Layer 5 of a small transformer language model trained on English Wikipedia (13 layers, counted from 0, width 128).
A neuron's activation on a vector x is SiLU(gate . x) times (in . x), where the dot is the dot product.

Input weights of the MLP neurons that the questions are about. A number n stands for (n - 128) times 0.0033.
n102 gate: 126, 116, 173, 88, 154, 96, 171, 101, 103, 103, 84, 104, 114, 111, 113, 103, 110, 170, 95, 145, 194, 149, 177, 95, 131, 193, 121, 61, 206, 73, 139, 111, 118, 166, 99, 173, 129, 118, 128, 74, 178, 225, 152, 114, 112, 80, 129, 173, 100, 170, 91, 97, 84, 135, 33, 140, 155, 143, 219, 133, 140, 191, 82, 80, 83, 98, 116, 93, 128, 158, 147, 118, 189, 139, 88, 124, 44, 140, 82, 150, 172, 122, 151, 101, 97, 78, 176, 147, 157, 190, 97, 116, 87, 99, 101, 164, 188, 93, 98, 63, 125, 95, 138, 150, 118, 146, 107, 118, 109, 80, 178, 116, 160, 180, 123, 105, 172, 79, 139, 139, 61, 124, 67, 98, 137, 48, 211, 90
n115 gate: 163, 106, 142, 128, 115, 129, 83, 115, 138, 133, 130, 149, 127, 187, 134, 129, 114, 172, 108, 135, 97, 156, 86, 88, 180, 128, 176, 54, 158, 132, 207, 85, 209, 181, 167, 158, 48, 90, 124, 150, 178, 148, 113, 184, 119, 122, 198, 221, 140, 158, 141, 78, 166, 59, 85, 127, 141, 74, 138, 112, 132, 85, 143, 119, 192, 95, 177, 144, 88, 57, 136, 172, 126, 117, 136, 122, 122, 150, 123, 182, 104, 174, 127, 103, 79, 74, 109, 170, 194, 74, 127, 194, 138, 60, 107, 135, 108, 121, 138, 128, 66, 94, 163, 70, 109, 107, 77, 115, 95, 87, 85, 73, 216, 206, 135, 74, 168, 52, 149, 136, 139, 141, 146, 122, 86, 62, 136, 190
n187 gate: 95, 231, 165, 122, 157, 126, 88, 185, 185, 177, 129, 119, 130, 117, 108, 150, 137, 39, 181, 83, 146, 93, 89, 124, 118, 57, 107, 193, 104, 162, 109, 135, 65, 206, 152, 201, 158, 126, 59, 211, 150, 134, 92, 110, 122, 123, 136, 108, 148, 19, 145, 72, 149, 173, 118, 118, 110, 123, 107, 68, 99, 52, 129, 161, 167, 108, 183, 83, 170, 146, 136, 105, 198, 116, 159, 155, 211, 127, 122, 167, 94, 141, 146, 134, 143, 163, 65, 92, 107, 73, 130, 106, 147, 120, 139, 158, 210, 98, 59, 193, 179, 122, 115, 150, 123, 150, 69, 167, 108, 139, 140, 121, 100, 122, 89, 157, 166, 141, 116, 67, 120, 8, 140, 137, 134, 154, 151, 121
n194 gate: 143, 135, 115, 118, 107, 113, 123, 97, 100, 190, 133, 152, 201, 91, 148, 179, 157, 112, 122, 132, 177, 145, 177, 131, 212, 139, 121, 123, 127, 101, 121, 125, 73, 167, 62, 90, 158, 67, 85, 173, 111, 147, 79, 152, 140, 59, 140, 133, 132, 171, 174, 146, 127, 156, 177, 129, 173, 137, 76, 205, 155, 95, 120, 155, 115, 138, 90, 170, 187, 138, 102, 143, 186, 196, 109, 163, 129, 155, 135, 22, 63, 94, 151, 121, 137, 116, 111, 119, 133, 49, 154, 177, 128, 89, 108, 92, 154, 71, 144, 208, 143, 100, 112, 133, 60, 93, 156, 34, 99, 112, 86, 142, 136, 134, 95, 126, 79, 160, 144, 126, 51, 116, 157, 117, 135, 124, 145, 137
n196 gate: 193, 164, 119, 121, 121, 181, 134, 154, 111, 130, 109, 72, 89, 135, 207, 164, 91, 118, 167, 130, 119, 120, 96, 86, 98, 26, 98, 106, 209, 89, 126, 144, 180, 85, 185, 87, 100, 113, 81, 176, 67, 146, 142, 60, 129, 97, 51, 152, 104, 139, 143, 115, 160, 130, 85, 92, 114, 89, 172, 165, 49, 140, 91, 130, 135, 155, 120, 120, 127, 139, 82, 134, 123, 116, 119, 134, 65, 75, 108, 90, 230, 148, 200, 148, 97, 134, 154, 140, 80, 120, 114, 149, 127, 135, 107, 158, 95, 172, 163, 113, 177, 74, 88, 131, 124, 42, 65, 95, 146, 130, 110, 119, 129, 129, 148, 127, 97, 34, 158, 129, 175, 149, 25, 128, 153, 124, 160, 150
n241 gate: 122, 128, 90, 139, 108, 123, 70, 145, 178, 156, 134, 160, 170, 121, 85, 155, 167, 207, 169, 123, 124, 115, 136, 111, 111, 132, 105, 145, 75, 135, 140, 139, 118, 187, 116, 179, 126, 131, 88, 143, 137, 98, 153, 172, 154, 113, 170, 161, 139, 68, 144, 100, 123, 85, 106, 138, 100, 131, 189, 103, 160, 59, 105, 102, 119, 120, 175, 134, 88, 94, 163, 42, 79, 110, 132, 84, 125, 109, 120, 171, 172, 93, 91, 119, 142, 37, 87, 88, 101, 108, 118, 180, 169, 99, 125, 167, 130, 151, 84, 129, 157, 95, 111, 93, 56, 111, 144, 139, 110, 52, 182, 153, 97, 116, 105, 146, 170, 242, 103, 117, 158, 126, 137, 121, 121, 104, 181, 191
n249 gate: 108, 96, 180, 119, 113, 168, 173, 60, 138, 92, 89, 124, 231, 154, 98, 84, 156, 160, 73, 121, 162, 102, 110, 72, 150, 102, 135, 138, 81, 73, 136, 88, 109, 68, 134, 163, 123, 87, 99, 168, 135, 170, 126, 97, 233, 166, 111, 153, 126, 88, 48, 77, 100, 72, 185, 192, 137, 131, 67, 94, 192, 44, 167, 73, 116, 140, 126, 148, 176, 164, 130, 159, 122, 182, 127, 143, 93, 111, 46, 145, 151, 171, 132, 148, 138, 164, 116, 175, 90, 162, 129, 77, 138, 161, 194, 129, 80, 89, 105, 138, 119, 154, 114, 140, 132, 144, 163, 139, 78, 207, 136, 104, 134, 137, 100, 63, 141, 166, 89, 147, 75, 116, 145, 124, 117, 94, 204, 104
n264 gate: 150, 146, 118, 122, 219, 171, 90, 68, 169, 107, 118, 111, 144, 134, 146, 193, 149, 148, 134, 134, 164, 88, 178, 149, 102, 148, 145, 225, 66, 188, 108, 105, 180, 156, 197, 105, 113, 96, 91, 163, 134, 90, 166, 110, 158, 99, 128, 196, 104, 118, 96, 71, 126, 84, 102, 96, 98, 99, 119, 171, 144, 100, 133, 143, 104, 126, 137, 117, 104, 202, 84, 157, 155, 125, 83, 145, 142, 169, 91, 162, 140, 121, 216, 142, 92, 112, 178, 190, 62, 72, 160, 170, 133, 91, 131, 85, 108, 50, 43, 141, 66, 149, 84, 119, 111, 165, 127, 153, 91, 127, 150, 111, 52, 100, 88, 101, 105, 126, 190, 125, 118, 155, 128, 197, 139, 111, 131, 96
n287 gate: 163, 119, 92, 130, 160, 96, 124, 100, 107, 104, 120, 170, 89, 124, 97, 158, 170, 218, 193, 58, 128, 147, 81, 74, 108, 183, 120, 93, 44, 145, 185, 157, 137, 165, 167, 108, 121, 185, 113, 108, 185, 80, 128, 78, 170, 92, 126, 106, 204, 161, 68, 204, 102, 194, 105, 135, 149, 115, 112, 235, 122, 122, 151, 120, 139, 99, 132, 123, 118, 107, 155, 116, 193, 72, 67, 139, 122, 106, 88, 151, 116, 149, 200, 97, 62, 171, 132, 174, 97, 131, 97, 45, 144, 132, 86, 124, 76, 149, 75, 95, 135, 208, 228, 120, 140, 81, 164, 140, 170, 115, 168, 94, 64, 120, 149, 73, 75, 140, 98, 133, 157, 165, 103, 159, 135, 217, 129, 83
n294 gate: 112, 117, 115, 130, 175, 154, 86, 84, 89, 85, 102, 122, 124, 114, 87, 118, 55, 116, 158, 173, 162, 147, 122, 180, 166, 140, 121, 123, 184, 108, 86, 87, 134, 104, 96, 100, 116, 97, 225, 82, 83, 100, 239, 61, 178, 64, 153, 117, 92, 160, 120, 89, 125, 49, 139, 139, 40, 95, 201, 155, 124, 145, 154, 217, 102, 204, 201, 152, 141, 124, 86, 85, 128, 143, 114, 137, 161, 111, 33, 168, 146, 142, 98, 148, 144, 106, 132, 151, 150, 90, 140, 98, 157, 133, 37, 127, 56, 147, 94, 134, 93, 121, 140, 123, 77, 147, 187, 126, 110, 205, 128, 89, 50, 97, 186, 170, 135, 77, 82, 148, 132, 132, 155, 106, 85, 129, 71, 129
n102 in: 149, 76, 183, 133, 193, 133, 159, 74, 104, 116, 41, 73, 103, 42, 121, 135, 131, 181, 92, 152, 177, 192, 156, 110, 89, 110, 158, 118, 174, 112, 154, 139, 145, 148, 153, 140, 132, 153, 110, 154, 129, 168, 132, 93, 112, 152, 144, 120, 102, 120, 122, 99, 121, 128, 66, 161, 159, 104, 205, 132, 147, 160, 90, 136, 82, 61, 93, 21, 76, 120, 122, 101, 147, 155, 133, 104, 151, 129, 173, 45, 150, 130, 115, 81, 145, 99, 111, 199, 108, 104, 140, 94, 122, 94, 120, 126, 227, 94, 187, 73, 131, 135, 101, 140, 165, 164, 126, 60, 138, 138, 137, 93, 160, 165, 94, 108, 94, 104, 144, 140, 68, 127, 57, 95, 140, 105, 168, 111
n115 in: 144, 93, 113, 153, 124, 150, 112, 90, 112, 163, 74, 118, 193, 125, 120, 142, 56, 96, 114, 113, 108, 115, 116, 142, 142, 147, 162, 102, 169, 190, 141, 36, 135, 177, 64, 125, 131, 146, 165, 132, 122, 88, 128, 146, 150, 148, 161, 167, 150, 142, 185, 135, 132, 104, 113, 151, 99, 163, 114, 99, 119, 94, 51, 174, 151, 93, 202, 158, 36, 88, 114, 190, 101, 130, 142, 156, 141, 159, 75, 159, 116, 127, 125, 167, 116, 109, 172, 147, 143, 174, 130, 194, 167, 94, 82, 178, 128, 166, 113, 92, 80, 114, 180, 103, 140, 154, 122, 91, 74, 171, 85, 140, 146, 201, 147, 165, 163, 169, 112, 116, 158, 127, 225, 127, 35, 70, 174, 177
n187 in: 76, 148, 121, 97, 211, 166, 134, 183, 166, 143, 159, 180, 130, 168, 76, 95, 121, 142, 116, 54, 117, 105, 96, 57, 173, 111, 135, 111, 145, 103, 112, 105, 42, 158, 98, 134, 136, 151, 108, 148, 187, 157, 122, 120, 105, 153, 105, 128, 146, 134, 143, 149, 157, 119, 181, 173, 236, 95, 161, 135, 32, 206, 128, 174, 133, 81, 183, 117, 120, 133, 208, 133, 126, 147, 145, 104, 94, 144, 173, 161, 135, 182, 119, 86, 117, 145, 145, 94, 226, 130, 177, 108, 158, 140, 167, 193, 121, 153, 171, 114, 163, 154, 144, 147, 139, 87, 123, 199, 108, 100, 129, 86, 54, 122, 107, 187, 94, 138, 129, 198, 100, 119, 143, 55, 80, 69, 155, 178
n194 in: 240, 129, 101, 82, 130, 122, 151, 165, 142, 150, 196, 110, 124, 49, 200, 188, 126, 110, 187, 137, 103, 87, 162, 153, 165, 124, 173, 106, 116, 73, 108, 101, 137, 88, 121, 85, 101, 76, 111, 132, 99, 133, 107, 186, 97, 117, 104, 111, 161, 88, 130, 93, 123, 35, 117, 158, 111, 131, 121, 125, 140, 111, 139, 128, 168, 162, 146, 129, 105, 101, 156, 96, 88, 115, 124, 141, 93, 119, 154, 135, 175, 125, 152, 164, 79, 110, 97, 124, 144, 55, 72, 114, 85, 94, 104, 138, 140, 118, 145, 168, 153, 170, 153, 122, 120, 133, 95, 84, 146, 154, 119, 171, 96, 130, 155, 72, 191, 90, 187, 123, 88, 164, 131, 97, 154, 140, 109, 108
n196 in: 156, 143, 152, 84, 183, 168, 120, 98, 107, 109, 74, 100, 92, 111, 120, 119, 165, 88, 111, 142, 135, 63, 137, 104, 162, 82, 124, 179, 154, 145, 110, 130, 147, 108, 198, 130, 183, 138, 169, 176, 73, 99, 62, 38, 41, 153, 76, 80, 113, 131, 115, 108, 110, 194, 97, 157, 120, 111, 171, 125, 192, 11, 136, 159, 107, 40, 176, 94, 136, 118, 179, 116, 97, 92, 185, 97, 176, 127, 130, 153, 118, 62, 120, 114, 54, 135, 67, 74, 116, 109, 138, 128, 129, 187, 162, 126, 139, 87, 147, 160, 186, 92, 128, 135, 130, 88, 129, 126, 146, 172, 157, 175, 96, 85, 160, 177, 126, 103, 83, 146, 190, 191, 110, 147, 153, 102, 193, 79
n241 in: 175, 73, 118, 153, 101, 110, 152, 110, 173, 157, 132, 145, 118, 99, 72, 178, 133, 144, 147, 127, 107, 149, 123, 84, 122, 119, 139, 122, 102, 152, 138, 123, 163, 175, 176, 188, 89, 133, 128, 140, 99, 133, 137, 136, 117, 117, 117, 105, 174, 158, 102, 122, 133, 62, 121, 164, 109, 122, 106, 84, 93, 80, 187, 89, 114, 150, 142, 160, 88, 130, 187, 87, 153, 123, 179, 123, 178, 75, 30, 172, 82, 135, 134, 124, 166, 98, 143, 155, 151, 73, 75, 121, 142, 111, 212, 204, 68, 131, 177, 64, 169, 124, 170, 119, 101, 76, 128, 135, 76, 15, 150, 118, 185, 171, 130, 117, 141, 110, 105, 131, 186, 87, 123, 110, 116, 92, 102, 146
n249 in: 67, 116, 139, 137, 111, 122, 193, 92, 157, 123, 117, 147, 206, 176, 29, 63, 155, 141, 100, 147, 167, 91, 107, 95, 167, 136, 131, 143, 136, 96, 152, 99, 103, 73, 130, 128, 111, 76, 159, 156, 126, 141, 88, 109, 243, 157, 107, 140, 124, 96, 56, 67, 70, 92, 166, 145, 154, 119, 56, 79, 239, 47, 126, 119, 131, 171, 163, 137, 153, 170, 142, 148, 159, 194, 131, 121, 97, 137, 63, 159, 137, 120, 97, 159, 127, 153, 108, 146, 139, 142, 150, 106, 148, 156, 191, 96, 110, 90, 121, 124, 142, 157, 84, 155, 120, 112, 165, 174, 75, 177, 134, 120, 121, 118, 71, 87, 137, 153, 117, 128, 76, 124, 128, 107, 122, 82, 207, 90
n264 in: 121, 129, 110, 118, 191, 171, 74, 101, 162, 106, 135, 68, 102, 117, 133, 208, 158, 93, 122, 156, 152, 55, 152, 186, 94, 94, 154, 174, 73, 122, 90, 137, 153, 148, 166, 102, 113, 161, 100, 101, 98, 79, 170, 122, 154, 115, 150, 162, 108, 68, 138, 106, 107, 95, 103, 149, 128, 64, 160, 143, 155, 81, 123, 110, 105, 123, 185, 149, 146, 213, 115, 123, 129, 126, 122, 115, 126, 115, 173, 147, 120, 67, 170, 128, 89, 99, 82, 173, 82, 88, 122, 198, 110, 159, 150, 119, 162, 77, 56, 107, 103, 175, 85, 156, 97, 140, 140, 194, 113, 120, 117, 127, 67, 126, 120, 105, 107, 145, 170, 104, 81, 126, 97, 169, 134, 119, 149, 118
n287 in: 144, 124, 194, 152, 66, 81, 147, 83, 64, 128, 127, 168, 126, 129, 101, 169, 178, 158, 166, 118, 104, 202, 97, 110, 127, 168, 143, 88, 109, 80, 193, 99, 82, 111, 110, 133, 86, 155, 37, 136, 155, 75, 139, 97, 156, 50, 161, 69, 153, 149, 175, 137, 157, 213, 148, 122, 162, 118, 90, 166, 164, 128, 160, 142, 146, 98, 95, 177, 122, 135, 148, 148, 108, 49, 118, 96, 150, 166, 124, 122, 139, 97, 196, 105, 87, 126, 140, 135, 117, 68, 147, 104, 83, 142, 103, 135, 97, 151, 48, 111, 130, 133, 194, 112, 158, 66, 200, 113, 117, 149, 193, 143, 83, 107, 181, 73, 64, 179, 129, 158, 134, 173, 157, 237, 130, 124, 122, 82
n294 in: 144, 146, 134, 127, 124, 161, 121, 116, 191, 139, 135, 58, 162, 105, 113, 183, 138, 182, 93, 135, 156, 72, 134, 149, 132, 133, 166, 88, 136, 62, 140, 151, 151, 130, 59, 73, 149, 82, 129, 135, 124, 170, 153, 151, 197, 97, 135, 154, 113, 151, 101, 23, 175, 94, 144, 133, 43, 153, 106, 184, 157, 83, 139, 131, 129, 168, 118, 133, 180, 124, 120, 102, 160, 171, 112, 159, 149, 49, 69, 204, 183, 150, 125, 132, 109, 127, 113, 153, 105, 117, 121, 130, 140, 78, 97, 120, 51, 137, 154, 124, 135, 107, 111, 82, 150, 119, 85, 98, 151, 139, 140, 149, 99, 207, 117, 93, 170, 128, 168, 157, 39, 117, 98, 111, 138, 144, 107, 98

Each question shows a token from some text and the vector x that enters the MLP there. A number n stands for (n - 128) times 0.022.

" sil": 148, 96, 133, 111, 131, 127, 94, 121, 131, 164, 121, 97, 125, 131, 139, 142, 132, 136, 111, 151, 145, 112, 129, 109, 114, 133, 140, 160, 143, 153, 143, 141, 117, 144, 139, 126, 112, 153, 122, 124, 132, 152, 142, 138, 135, 132, 125, 139, 184, 137, 134, 124, 117, 127, 123, 123, 143, 127, 137, 124, 135, 136, 127, 122, 118, 123, 106, 142, 120, 100, 119, 123, 124, 108, 139, 108, 146, 102, 143, 130, 119, 126, 121, 113, 141, 48, 112, 152, 154, 133, 141, 129, 117, 141, 116, 166, 141, 109, 156, 132, 131, 145, 109, 139, 172, 110, 134, 122, 150, 113, 123, 134, 129, 125, 135, 126, 114, 105, 136, 113, 114, 156, 151, 119, 164, 124, 103, 130
The three highest activations, in order: n249, n102, n241

" l": 147, 116, 120, 165, 127, 165, 117, 122, 172, 201, 123, 103, 138, 138, 123, 151, 124, 133, 129, 131, 114, 146, 95, 130, 113, 120, 152, 143, 124, 134, 139, 131, 125, 124, 132, 147, 138, 156, 134, 128, 143, 159, 131, 137, 119, 170, 117, 124, 162, 134, 149, 142, 95, 127, 130, 135, 130, 148, 144, 121, 133, 163, 153, 112, 130, 130, 115, 149, 105, 129, 131, 120, 111, 128, 138, 148, 137, 98, 126, 126, 131, 136, 111, 125, 127, 45, 132, 142, 115, 133, 124, 142, 123, 133, 125, 157, 127, 133, 126, 122, 123, 148, 125, 132, 114, 115, 126, 118, 142, 122, 133, 129, 131, 123, 134, 101, 133, 153, 126, 128, 112, 136, 115, 107, 132, 132, 138, 147
Which of these neurons fires most? n241

"ones": 128, 120, 130, 119, 134, 124, 114, 133, 142, 183, 118, 100, 134, 163, 152, 138, 140, 107, 141, 122, 124, 117, 162, 164, 137, 113, 96, 116, 130, 118, 109, 125, 113, 136, 119, 106, 143, 151, 143, 136, 103, 141, 127, 131, 113, 143, 125, 126, 156, 117, 134, 124, 105, 138, 110, 146, 119, 116, 122, 131, 143, 132, 114, 135, 99, 97, 120, 120, 139, 129, 157, 148, 120, 138, 126, 122, 116, 97, 125, 122, 116, 129, 115, 119, 135, 216, 135, 135, 143, 169, 127, 117, 127, 126, 126, 148, 125, 160, 129, 137, 109, 155, 149, 119, 156, 126, 125, 143, 138, 153, 125, 126, 159, 137, 122, 112, 114, 138, 106, 108, 116, 136, 144, 133, 100, 95, 148, 123
Which neuron fires most, and how strongly? n241, at about 0.17

"ang": 94, 138, 117, 122, 121, 139, 145, 114, 100, 191, 121, 101, 149, 106, 155, 115, 130, 113, 142, 152, 145, 137, 164, 154, 125, 124, 121, 120, 132, 109, 114, 123, 132, 125, 119, 99, 160, 146, 122, 102, 116, 115, 129, 132, 140, 107, 155, 123, 162, 133, 100, 122, 137, 139, 135, 134, 138, 114, 133, 125, 131, 126, 119, 152, 125, 93, 111, 131, 135, 141, 123, 147, 125, 138, 131, 164, 119, 128, 114, 126, 121, 122, 122, 124, 148, 190, 146, 117, 126, 163, 124, 121, 126, 137, 116, 133, 144, 171, 144, 97, 117, 158, 100, 139, 159, 123, 112, 121, 135, 134, 126, 115, 124, 145, 104, 145, 120, 139, 120, 123, 100, 139, 111, 127, 136, 104, 121, 117
Which neuron fires most, and how strongly? n241, at about 0.32

"e": 129, 130, 126, 128, 132, 111, 124, 111, 134, 184, 146, 94, 119, 124, 128, 130, 125, 117, 136, 116, 128, 116, 170, 147, 127, 148, 100, 116, 129, 129, 141, 120, 133, 115, 151, 137, 94, 174, 138, 99, 110, 96, 144, 121, 125, 125, 135, 134, 149, 103, 125, 134, 127, 121, 127, 104, 111, 128, 110, 116, 119, 119, 118, 120, 151, 143, 97, 145, 117, 114, 144, 139, 124, 144, 102, 115, 134, 116, 115, 127, 130, 123, 116, 125, 129, 184, 158, 132, 141, 145, 112, 126, 144, 137, 114, 146, 145, 122, 99, 130, 114, 188, 125, 127, 137, 163, 130, 119, 128, 152, 125, 130, 133, 123, 127, 131, 132, 108, 138, 120, 123, 131, 141, 122, 163, 112, 118, 140
Which of these neurons fires most? n196

"ot": 115, 125, 146, 118, 112, 136, 109, 122, 138, 196, 125, 101, 121, 162, 112, 138, 131, 115, 143, 120, 123, 114, 166, 113, 114, 128, 112, 133, 124, 121, 113, 105, 133, 151, 140, 83, 140, 147, 110, 130, 114, 140, 123, 132, 118, 141, 116, 128, 135, 118, 123, 122, 138, 133, 133, 145, 160, 127, 130, 125, 128, 136, 138, 138, 115, 132, 123, 138, 152, 112, 140, 129, 142, 140, 119, 163, 139, 122, 137, 125, 101, 127, 105, 134, 119, 165, 106, 134, 170, 146, 151, 140, 134, 131, 132, 134, 120, 128, 135, 96, 131, 173, 102, 135, 135, 98, 106, 127, 141, 124, 145, 144, 116, 133, 141, 124, 150, 144, 154, 134, 126, 147, 134, 159, 141, 155, 117, 136
The two highest activations, in order: n187, n102

"on": 113, 116, 127, 145, 135, 115, 118, 130, 115, 208, 127, 95, 114, 133, 123, 130, 147, 96, 136, 142, 118, 149, 146, 137, 126, 153, 124, 136, 121, 103, 134, 119, 133, 116, 133, 100, 145, 165, 112, 123, 112, 131, 131, 140, 109, 125, 142, 136, 172, 115, 126, 113, 137, 133, 141, 137, 142, 112, 114, 129, 135, 153, 113, 148, 108, 107, 105, 114, 127, 126, 116, 138, 139, 130, 117, 135, 123, 125, 143, 132, 102, 112, 119, 125, 143, 177, 136, 125, 177, 165, 148, 128, 138, 139, 138, 145, 115, 135, 128, 124, 94, 161, 129, 135, 143, 132, 132, 118, 136, 133, 133, 130, 127, 134, 132, 107, 123, 141, 125, 137, 128, 123, 146, 119, 147, 85, 121, 160
Which neuron fires most, and how strongly? n196, at about 0.19

"th": 134, 134, 153, 145, 128, 105, 124, 129, 118, 155, 142, 131, 112, 91, 133, 109, 134, 129, 138, 116, 120, 110, 165, 141, 129, 154, 110, 125, 129, 136, 121, 131, 129, 101, 132, 109, 84, 161, 145, 124, 124, 117, 138, 123, 119, 117, 124, 147, 158, 136, 145, 125, 126, 113, 153, 161, 133, 145, 134, 129, 133, 114, 100, 134, 131, 134, 80, 123, 114, 129, 121, 103, 133, 144, 116, 127, 147, 124, 120, 139, 135, 132, 124, 151, 119, 152, 138, 116, 142, 162, 114, 120, 127, 111, 109, 140, 102, 132, 120, 89, 120, 180, 80, 153, 133, 125, 133, 118, 128, 112, 133, 134, 145, 118, 132, 179, 126, 119, 119, 117, 124, 129, 95, 107, 143, 158, 134, 129
Which of these neurons fires most? n187

"A": 123, 118, 152, 114, 126, 124, 121, 132, 149, 151, 128, 130, 118, 98, 134, 133, 132, 135, 109, 140, 102, 106, 129, 146, 134, 163, 130, 131, 129, 115, 126, 126, 134, 117, 114, 114, 139, 140, 106, 136, 107, 128, 131, 120, 136, 150, 155, 113, 160, 129, 123, 143, 131, 130, 149, 135, 111, 109, 122, 136, 118, 134, 108, 101, 109, 115, 114, 127, 136, 144, 142, 149, 116, 129, 109, 165, 139, 126, 131, 123, 100, 144, 125, 133, 151, 197, 124, 115, 130, 147, 113, 137, 121, 122, 112, 103, 123, 127, 104, 143, 139, 207, 95, 149, 127, 133, 133, 109, 123, 125, 130, 128, 144, 117, 129, 139, 128, 118, 121, 144, 132, 127, 100, 128, 64, 115, 132, 118
Which of these neurons fires most? n241

" c": 125, 122, 121, 106, 119, 141, 144, 129, 153, 193, 127, 102, 126, 148, 111, 130, 135, 127, 142, 125, 127, 136, 101, 134, 110, 142, 134, 152, 116, 99, 120, 122, 121, 131, 128, 142, 113, 150, 106, 123, 87, 135, 119, 144, 130, 137, 119, 137, 143, 115, 134, 143, 119, 115, 140, 164, 133, 132, 123, 122, 139, 135, 127, 160, 137, 124, 128, 127, 124, 112, 124, 119, 133, 127, 132, 131, 145, 129, 128, 116, 125, 138, 116, 118, 133, 36, 121, 128, 123, 139, 110, 127, 124, 116, 110, 137, 93, 110, 135, 75, 102, 181, 104, 119, 119, 128, 138, 122, 110, 91, 134, 126, 143, 146, 126, 118, 114, 129, 131, 136, 144, 113, 125, 133, 89, 117, 135, 126
Which neuron fires most, and how strongly? n241, at about 1.4

" C": 122, 109, 116, 122, 129, 134, 142, 119, 136, 211, 125, 107, 120, 139, 145, 116, 133, 121, 144, 113, 124, 126, 108, 125, 134, 140, 138, 146, 123, 99, 133, 120, 123, 127, 121, 110, 99, 145, 135, 129, 90, 115, 129, 126, 150, 138, 146, 132, 213, 112, 116, 154, 130, 129, 118, 145, 127, 120, 122, 123, 136, 123, 124, 161, 113, 132, 124, 129, 128, 128, 130, 136, 131, 140, 132, 133, 133, 112, 110, 119, 152, 135, 131, 116, 122, 82, 117, 139, 114, 133, 120, 132, 144, 124, 114, 123, 121, 110, 127, 88, 126, 154, 117, 147, 121, 139, 120, 137, 125, 124, 127, 121, 158, 134, 135, 114, 111, 124, 130, 117, 134, 110, 113, 137, 62, 134, 138, 120
The three highest activations, in order: n115, n249, n241

" a": 132, 126, 125, 126, 115, 110, 130, 119, 140, 99, 118, 108, 140, 124, 128, 122, 141, 148, 134, 116, 97, 97, 120, 129, 107, 130, 120, 120, 136, 121, 121, 139, 129, 106, 133, 138, 108, 166, 138, 129, 136, 120, 123, 122, 128, 165, 143, 135, 70, 125, 105, 140, 139, 120, 146, 108, 104, 121, 139, 123, 131, 130, 133, 122, 138, 126, 119, 135, 118, 118, 106, 120, 131, 129, 132, 105, 143, 123, 156, 123, 132, 128, 133, 132, 133, 173, 136, 151, 126, 128, 116, 137, 128, 130, 137, 131, 119, 154, 129, 151, 146, 209, 115, 103, 153, 125, 135, 133, 133, 134, 108, 140, 116, 138, 142, 126, 102, 131, 147, 132, 133, 136, 137, 145, 75, 133, 135, 138
Which of these neurons fires most? n241

".": 119, 125, 114, 140, 116, 137, 128, 125, 120, 161, 132, 83, 125, 124, 135, 133, 126, 130, 151, 118, 128, 121, 81, 110, 167, 108, 129, 113, 137, 133, 105, 145, 122, 137, 132, 128, 148, 145, 108, 138, 121, 128, 135, 127, 120, 108, 127, 133, 89, 132, 126, 121, 148, 131, 119, 130, 118, 126, 124, 140, 113, 114, 129, 133, 149, 105, 104, 116, 130, 117, 125, 147, 115, 117, 109, 147, 130, 102, 145, 166, 111, 129, 146, 126, 136, 151, 126, 118, 124, 127, 125, 126, 139, 141, 136, 121, 136, 117, 160, 126, 136, 213, 123, 143, 92, 103, 125, 128, 131, 118, 101, 124, 135, 122, 121, 113, 141, 132, 105, 130, 139, 137, 120, 142, 132, 124, 140, 133
The two highest activations, in order: n196, n187

"\n": 128, 145, 130, 126, 131, 117, 127, 131, 126, 115, 128, 122, 135, 120, 121, 123, 133, 128, 126, 133, 128, 135, 42, 124, 170, 127, 132, 141, 125, 146, 111, 123, 137, 119, 131, 124, 142, 157, 142, 124, 131, 113, 128, 131, 120, 136, 114, 125, 227, 125, 129, 132, 132, 126, 117, 116, 111, 132, 127, 130, 127, 142, 147, 123, 112, 125, 134, 132, 124, 123, 125, 142, 125, 124, 135, 121, 123, 92, 119, 117, 117, 129, 134, 127, 126, 120, 145, 134, 107, 126, 128, 136, 131, 120, 128, 122, 128, 126, 141, 141, 128, 183, 106, 105, 141, 114, 129, 129, 135, 128, 116, 126, 138, 120, 131, 125, 122, 140, 151, 132, 133, 125, 117, 118, 136, 126, 131, 138
Which of these neurons fires most? n102

" pres": 100, 108, 131, 111, 128, 140, 106, 132, 141, 111, 122, 94, 149, 163, 138, 121, 126, 158, 128, 154, 145, 142, 126, 149, 114, 131, 136, 140, 145, 106, 123, 149, 125, 138, 114, 138, 169, 142, 115, 127, 118, 129, 122, 127, 106, 149, 139, 143, 170, 109, 132, 118, 126, 129, 114, 128, 132, 149, 133, 116, 136, 127, 147, 122, 122, 133, 93, 128, 118, 130, 129, 110, 134, 119, 154, 150, 132, 70, 142, 115, 134, 124, 118, 123, 147, 95, 113, 141, 137, 130, 132, 129, 120, 141, 102, 151, 157, 121, 120, 118, 131, 185, 123, 142, 176, 110, 118, 121, 130, 120, 135, 132, 147, 138, 135, 104, 116, 100, 112, 103, 124, 135, 112, 116, 120, 129, 128, 117
Which neuron fires most, and how strongly? n102, at about 0.71

"ame": 108, 146, 132, 131, 124, 112, 132, 144, 132, 184, 123, 100, 122, 136, 119, 129, 132, 130, 157, 134, 138, 111, 136, 132, 125, 128, 123, 134, 132, 131, 119, 126, 120, 119, 139, 134, 149, 173, 134, 112, 120, 125, 123, 121, 130, 126, 116, 134, 139, 120, 130, 129, 118, 131, 142, 152, 127, 128, 133, 116, 116, 149, 111, 137, 135, 104, 127, 114, 146, 132, 133, 102, 117, 128, 117, 129, 118, 122, 127, 109, 128, 144, 135, 128, 126, 230, 124, 144, 131, 173, 106, 125, 118, 130, 111, 122, 139, 116, 109, 133, 129, 196, 116, 141, 143, 131, 146, 137, 114, 164, 119, 126, 117, 134, 114, 122, 118, 124, 117, 120, 114, 124, 98, 170, 128, 138, 142, 127
Which of these neurons fires most? n241

",": 126, 127, 117, 116, 141, 107, 144, 130, 127, 128, 117, 124, 114, 154, 120, 120, 110, 118, 155, 112, 124, 130, 127, 136, 156, 117, 131, 132, 117, 124, 123, 137, 115, 108, 131, 135, 136, 164, 141, 129, 127, 133, 123, 132, 133, 130, 115, 128, 122, 121, 138, 135, 111, 122, 128, 142, 136, 125, 123, 126, 126, 138, 131, 138, 154, 127, 150, 131, 128, 115, 139, 125, 134, 125, 128, 154, 157, 122, 128, 141, 115, 140, 129, 132, 132, 135, 119, 131, 114, 129, 122, 137, 134, 124, 137, 105, 124, 157, 148, 141, 150, 242, 164, 148, 144, 128, 124, 141, 121, 132, 109, 129, 121, 113, 117, 128, 143, 139, 105, 125, 129, 112, 97, 128, 118, 112, 116, 134
Which of these neurons fires most? n187